Layer 2 of a small transformer language model trained on English Wikipedia (8 layers, counted from 0, width 128).
A neuron's activation on a vector x is GELU(weights . x), where the dot is the dot product.

Input weights of the MLP neurons that the questions are about. A number n stands for (n - 500) times 0.00062.
n54: 287,706,663,524,628,404,319,500,557,632,667,457,412,463,591,664,519,517,488,449,657,628,433,422,638,522,649,447,393,520,790,680,708,551,435,689,610,548,467,554,500,524,528,614,393,552,583,533,295,320,771,495,444,476,410,673,427,501,433,339,580,765,319,364,597,642,442,473,372,464,380,534,695,363,551,276,439,404,713,570,404,309,345,537,777,517,632,424,451,558,355,584,593,309,594,489,494,547,641,548,513,474,471,661,287,267,614,632,425,669,473,437,479,471,450,571,452,765,478,697,576,335,831,407,582,243,539,565
n62: 394,508,530,357,372,276,724,580,549,595,771,539,328,624,592,438,661,462,592,424,415,637,628,788,476,407,453,632,466,536,397,643,552,528,443,251,552,368,551,553,684,570,695,612,506,484,623,353,610,350,519,746,665,603,619,331,396,444,478,425,394,578,732,355,561,464,569,442,466,648,322,399,507,487,468,383,372,387,408,671,469,697,634,719,693,466,659,493,490,747,517,593,579,596,409,624,436,630,665,381,530,394,398,510,512,675,446,437,339,424,327,433,637,400,585,612,483,428,535,563,450,483,490,573,452,536,471,436
n270: 552,610,511,600,254,632,451,658,645,281,413,563,639,639,396,467,438,486,196,376,246,506,384,382,642,419,768,651,569,447,780,736,642,618,451,578,897,499,623,602,380,541,614,554,371,497,471,536,496,419,243,311,598,239,358,624,334,546,658,315,540,730,542,691,580,611,469,540,529,346,454,398,387,507,389,299,478,581,341,360,695,544,494,588,210,415,791,256,339,165,520,483,552,665,752,755,430,516,317,722,398,606,582,542,469,398,667,580,531,628,407,313,528,548,583,448,302,379,431,607,549,497,514,480,420,474,938,529
n301: 722,521,906,533,344,560,398,635,572,721,573,281,709,738,526,384,526,270,566,669,486,565,640,565,454,387,598,473,297,728,368,592,606,432,566,438,449,664,544,530,537,567,342,668,563,414,495,576,514,482,622,450,300,275,597,517,620,510,292,360,892,502,529,524,533,458,336,292,272,454,435,342,535,598,562,426,494,540,529,763,696,443,495,515,614,549,569,394,378,329,545,574,310,201,335,366,430,524,514,514,392,528,429,438,502,415,725,365,676,452,651,687,585,498,571,498,387,609,489,395,549,680,703,724,614,589,755,503
n309: 520,388,632,619,413,209,618,560,483,674,530,202,604,451,556,475,527,470,817,561,544,394,383,376,286,481,422,508,722,563,618,589,551,158,606,769,539,404,303,483,589,650,397,602,242,635,798,488,410,684,508,607,502,312,537,487,644,542,643,366,469,579,600,468,502,698,655,670,417,574,407,680,754,400,469,504,505,676,563,483,550,606,448,752,591,368,524,470,235,535,302,477,504,411,388,276,349,380,470,585,400,473,509,588,582,602,732,851,426,320,387,500,210,454,672,265,391,632,533,746,404,413,701,405,610,514,427,253
n347: 558,483,423,432,335,696,455,452,295,338,443,535,487,602,389,405,528,733,582,445,443,458,378,526,339,320,396,532,398,420,594,575,428,441,519,645,281,728,368,578,495,452,749,439,558,381,397,492,299,634,628,542,476,415,560,458,411,565,554,531,412,636,834,530,761,664,519,489,431,480,158,701,586,602,749,544,630,116,525,447,393,627,437,243,739,437,392,560,438,528,457,480,766,565,514,563,365,700,484,287,691,619,502,522,592,713,309,283,561,654,478,394,633,467,683,523,380,334,639,331,428,591,668,627,351,663,722,632
n382: 440,525,448,587,462,391,436,552,350,532,542,454,696,365,563,574,504,766,495,535,520,468,617,536,514,433,584,482,407,660,478,659,393,572,457,766,331,491,538,546,594,713,539,591,591,584,501,680,442,473,509,674,256,346,696,646,452,575,295,506,506,439,569,582,562,557,386,551,439,817,444,569,376,568,642,441,347,500,240,549,543,492,564,368,807,434,459,502,633,459,480,469,456,221,367,566,494,475,561,711,676,551,596,584,582,620,578,343,757,511,608,610,400,585,571,383,420,331,455,544,343,480,413,506,371,547,538,405
n402: 755,462,292,620,474,393,190,416,359,722,586,449,666,531,339,776,512,402,504,604,525,180,426,552,667,574,732,521,512,401,334,528,650,598,524,518,518,350,560,527,605,523,372,561,503,552,468,396,508,444,638,650,683,426,692,576,437,496,813,508,533,447,484,335,503,565,471,309,576,701,250,340,570,550,366,538,312,362,758,535,391,378,378,508,537,443,594,574,686,514,543,245,220,292,653,738,570,453,317,443,326,530,441,462,554,716,552,446,728,307,484,595,502,251,519,798,307,444,708,419,150,481,485,532,446,593,548,497
n436: 589,654,687,295,358,450,530,626,27,688,721,521,420,469,552,506,804,509,478,416,580,412,464,412,439,582,606,572,312,463,437,780,552,419,604,550,630,582,419,370,592,508,587,610,478,368,565,289,617,190,434,295,432,697,490,510,418,624,698,535,430,514,514,348,677,430,450,608,379,456,190,505,464,635,449,378,356,497,663,708,367,348,631,387,635,384,491,560,335,711,609,591,482,435,554,518,676,680,537,456,409,774,193,353,501,705,426,487,566,376,283,556,445,717,455,454,391,359,739,439,571,750,415,563,617,529,650,536

Each question shows a token from some text and the vector x that enters the MLP there. A number n stands for (n - 500) times 0.0084.

" year": 720,430,428,397,484,572,518,639,574,626,483,402,430,355,595,485,467,472,397,510,743,666,454,528,336,711,426,602,336,414,546,356,484,436,493,520,365,569,412,579,446,443,429,471,445,489,496,593,750,529,530,319,383,416,584,539,433,409,659,414,385,411,329,368,461,769,537,683,580,454,688,353,523,296,601,560,606,432,436,407,488,695,246,633,411,810,578,559,376,531,450,500,351,503,378,900,776,457,628,382,598,612,420,457,509,553,600,330,552,544,431,468,527,441,399,519,582,444,438,351,490,579,557,677,319,539,541,295
Which neuron lights up most? n402

"\n": 714,427,490,450,593,507,549,398,545,679,461,486,324,428,508,560,568,611,361,345,759,681,465,464,580,805,494,413,364,529,435,405,481,459,422,336,427,442,466,594,569,418,488,542,476,402,343,795,729,511,493,309,275,402,555,417,405,524,586,483,291,629,531,510,349,726,595,437,502,487,743,409,550,251,664,532,616,614,375,541,476,697,340,606,539,597,444,504,500,485,547,477,397,575,394,691,547,582,713,433,486,595,420,502,619,448,600,499,657,513,399,527,549,408,361,410,602,469,308,402,366,613,499,573,294,549,531,275
Which neuron lights up most? n382

"|": 604,286,601,402,660,454,460,479,417,655,573,503,422,426,511,598,508,500,403,386,842,650,330,441,449,690,525,539,385,479,365,482,459,532,460,389,446,423,488,623,534,493,467,492,460,264,336,733,796,501,403,444,440,412,599,420,558,552,558,407,368,581,428,567,316,716,706,559,626,418,696,399,677,306,612,494,643,471,331,460,527,789,278,639,482,672,507,600,588,427,598,413,469,509,450,636,492,508,717,488,640,568,383,540,697,426,627,464,590,553,322,502,490,414,382,321,554,423,434,408,398,510,468,498,288,497,597,273
Which neuron lights up most? n382

"d": 638,421,403,421,602,437,523,447,462,650,655,441,412,338,358,547,488,323,244,337,708,616,385,397,380,762,511,523,345,350,444,320,444,513,708,400,445,585,401,560,621,374,499,390,486,489,453,757,570,465,378,349,501,398,600,622,466,535,587,422,358,406,427,451,444,728,483,613,714,502,683,541,469,512,651,476,541,444,414,501,539,691,296,539,531,675,665,516,488,489,567,580,507,596,469,752,749,479,633,423,555,739,617,410,510,474,453,541,376,577,219,458,605,391,521,538,528,513,349,376,617,610,567,622,227,514,631,312
Which neuron fires most, and how strongly? n270, at about 0.27

" (": 586,319,507,317,594,455,527,556,421,610,406,393,413,302,451,626,589,518,308,451,763,645,204,434,390,760,408,525,446,490,385,239,543,548,608,544,407,502,452,601,543,425,480,515,441,467,311,729,688,516,457,353,486,449,562,456,470,550,523,349,301,578,486,638,417,678,426,559,489,432,732,397,541,340,628,552,677,605,422,576,580,693,411,715,502,634,602,597,432,407,502,556,466,540,466,664,534,490,637,464,612,566,323,361,630,499,592,556,606,508,373,487,642,371,491,339,593,537,306,311,303,537,647,630,333,535,686,396
Which three neurons fire most, strongest first? n309, n301, n270

"-": 573,355,582,366,715,465,340,554,463,601,454,500,387,260,513,584,422,506,279,303,713,683,358,381,403,643,524,518,387,413,439,401,414,539,718,441,479,558,462,584,463,455,498,439,565,306,410,754,669,633,493,378,497,542,594,541,520,540,620,393,313,462,406,419,498,704,495,530,770,404,721,512,562,322,574,520,653,547,358,497,561,738,361,563,517,667,732,578,467,463,618,437,570,522,479,663,587,477,641,369,604,574,491,566,581,334,508,551,499,655,294,432,547,334,410,588,594,384,347,287,418,597,554,582,259,437,603,325
The two highest activations, in order: n270, n347

" the": 649,344,611,407,590,427,563,522,429,673,453,514,319,278,517,611,518,426,279,441,729,733,400,505,437,818,508,490,288,477,384,386,509,562,587,392,514,504,459,546,602,483,507,556,454,321,486,775,638,444,593,355,392,518,540,380,506,606,610,409,423,475,449,523,354,746,567,599,590,548,665,478,526,319,658,562,662,329,374,496,577,695,262,574,618,748,532,545,449,401,552,547,603,500,550,698,654,482,539,450,596,381,221,500,540,433,564,398,507,562,359,475,534,300,335,429,580,571,304,346,431,579,423,684,354,516,532,404
Which neuron fires most, and how strongly? n62, at about 0.16

" daughter": 750,455,588,444,664,431,480,585,514,505,338,358,326,361,427,646,593,574,358,344,759,554,383,359,369,754,427,554,328,454,359,423,412,484,530,468,501,520,432,598,567,420,543,435,442,431,436,691,660,499,485,339,445,467,691,480,385,513,619,480,412,440,489,332,379,668,533,705,628,475,698,392,531,436,693,638,574,495,447,530,376,585,215,548,519,768,649,642,483,480,587,511,383,538,488,843,629,468,589,388,604,605,464,582,576,289,423,576,596,611,465,318,598,346,418,595,435,475,249,286,583,609,493,565,378,506,583,311
Which neuron fires most, and how strongly? n402, at about 0.15

" Christ": 734,401,502,539,551,473,559,494,444,666,343,319,262,440,447,501,599,483,313,447,832,660,369,381,417,680,510,569,289,422,422,290,372,527,618,643,296,431,544,563,485,490,480,416,457,503,415,699,556,384,603,385,484,418,515,399,508,648,595,466,424,405,411,543,354,654,439,588,595,528,774,451,429,403,792,482,441,490,447,529,522,552,311,546,459,696,724,594,430,452,655,720,597,547,507,681,547,482,660,419,738,567,488,656,511,301,533,402,678,560,379,401,507,339,488,493,521,539,484,250,542,436,542,509,291,454,535,347
Which neuron lights up most? n382

" used": 614,282,511,531,689,452,639,487,443,584,518,403,291,402,457,515,569,605,247,341,704,752,477,490,375,882,484,498,509,445,333,296,478,494,505,444,412,522,586,661,447,487,544,336,539,444,278,719,651,402,461,488,344,520,458,447,458,547,642,333,402,389,484,552,494,673,503,659,671,524,675,397,630,402,576,499,481,464,447,463,572,593,335,354,525,763,714,452,407,585,593,463,391,495,390,698,750,562,590,480,687,610,327,450,472,468,519,413,726,499,267,517,554,399,408,416,561,469,422,335,488,644,528,642,475,403,559,349
Which neuron lights up most? n436

" military": 712,302,671,479,682,465,497,533,478,648,430,377,252,472,568,567,557,501,387,515,635,756,374,370,448,742,398,530,301,566,468,389,454,470,527,508,403,580,484,567,485,478,540,378,405,441,471,708,538,465,574,436,238,442,583,423,511,447,549,356,398,416,352,471,523,662,443,733,521,501,711,698,485,457,589,424,669,388,446,322,394,725,226,535,585,678,654,408,407,418,527,526,409,546,556,866,688,472,563,401,622,562,273,582,576,255,440,399,579,510,366,631,529,280,431,443,555,640,330,430,641,626,500,668,409,574,630,371
Which three neurons fire most, strongest first? n54, n301, n347

"ra": 580,300,490,304,531,306,612,500,482,658,444,183,281,525,554,510,601,491,324,487,696,827,419,307,460,628,519,634,463,464,404,261,515,484,662,572,426,588,506,572,640,442,423,298,505,316,477,757,611,504,568,452,460,440,501,554,325,430,582,511,443,439,353,506,445,702,514,532,529,555,687,553,486,418,648,524,632,487,387,345,536,795,190,590,420,704,603,516,418,411,423,505,438,509,457,659,720,457,502,402,487,603,480,542,598,412,604,609,497,517,391,507,596,352,455,507,691,390,449,402,542,583,551,717,320,503,604,415
Which neuron lights up most? n309

" g": 608,346,503,409,641,504,513,459,447,593,591,451,340,206,318,618,724,457,358,408,753,564,464,551,387,743,392,534,340,524,349,360,448,625,500,466,556,569,452,579,518,432,570,412,528,457,472,795,692,460,496,430,399,347,665,521,511,502,600,411,455,352,558,464,400,722,534,571,579,411,742,346,526,332,600,520,460,455,394,392,617,707,398,447,422,759,640,463,566,539,562,550,417,422,419,733,647,560,651,266,529,601,373,585,490,450,563,574,517,477,376,345,486,392,350,403,514,423,319,546,489,631,624,644,287,621,659,332
Which neuron lights up most? n62

" total": 580,390,452,335,592,510,518,656,298,579,428,520,411,376,453,545,604,529,349,417,644,689,469,581,409,820,500,540,438,484,524,346,485,582,523,427,499,539,413,482,548,538,529,452,433,399,439,609,660,545,487,306,488,395,595,455,601,594,521,451,409,446,401,486,507,721,701,752,510,509,712,390,487,370,587,462,593,312,457,444,700,629,219,550,602,703,630,535,426,440,559,525,312,527,406,670,703,571,734,375,644,586,249,420,529,425,407,493,493,525,402,531,512,356,450,487,560,480,318,381,477,569,530,675,328,627,575,96
Which three neurons fire most, strongest first? n436, n62, n347

"al": 627,351,410,331,602,232,497,443,396,744,571,345,245,471,443,634,472,409,315,473,738,765,436,421,398,796,536,620,413,484,458,346,460,431,646,509,477,517,462,627,542,493,466,506,381,379,498,805,597,434,511,413,300,435,597,456,563,529,545,501,408,481,492,569,461,737,551,573,563,578,717,414,424,397,691,558,642,449,458,476,523,978,235,465,528,627,601,460,522,362,483,472,396,545,394,567,659,559,545,380,615,551,505,551,589,488,471,560,577,458,381,458,581,383,454,530,649,450,399,471,566,479,505,614,336,417,448,307
Which three neurons fire most, strongest first? n309, n382, n62

" rule": 714,389,520,444,465,476,661,647,495,584,327,342,324,275,410,528,478,586,409,506,642,751,417,501,374,798,569,717,207,532,508,319,403,532,496,446,376,562,419,693,468,384,542,359,446,361,494,647,670,463,527,472,360,455,543,494,436,525,580,292,448,414,455,534,450,718,514,688,627,440,696,450,549,388,702,492,638,399,456,438,421,665,177,465,469,785,581,664,436,447,579,566,362,526,477,700,682,477,600,512,709,657,384,451,571,352,510,445,572,506,440,534,522,254,407,519,443,511,298,394,561,504,593,574,416,603,624,318
Which neuron lights up most? n347

" and": 632,431,631,442,689,423,599,679,386,761,469,359,374,218,545,609,613,530,372,473,813,651,286,299,442,745,482,457,467,569,483,405,594,495,647,471,437,511,425,518,560,448,469,472,417,380,399,733,661,474,571,222,366,482,475,471,412,454,611,422,334,423,439,514,403,703,373,563,650,587,655,471,482,395,649,483,560,612,445,489,516,703,359,382,560,709,556,449,423,396,504,530,405,575,478,766,730,476,698,311,659,416,410,497,558,416,541,597,531,552,313,532,565,405,355,520,617,394,377,431,468,525,449,616,344,414,704,390
Which neuron lights up most? n436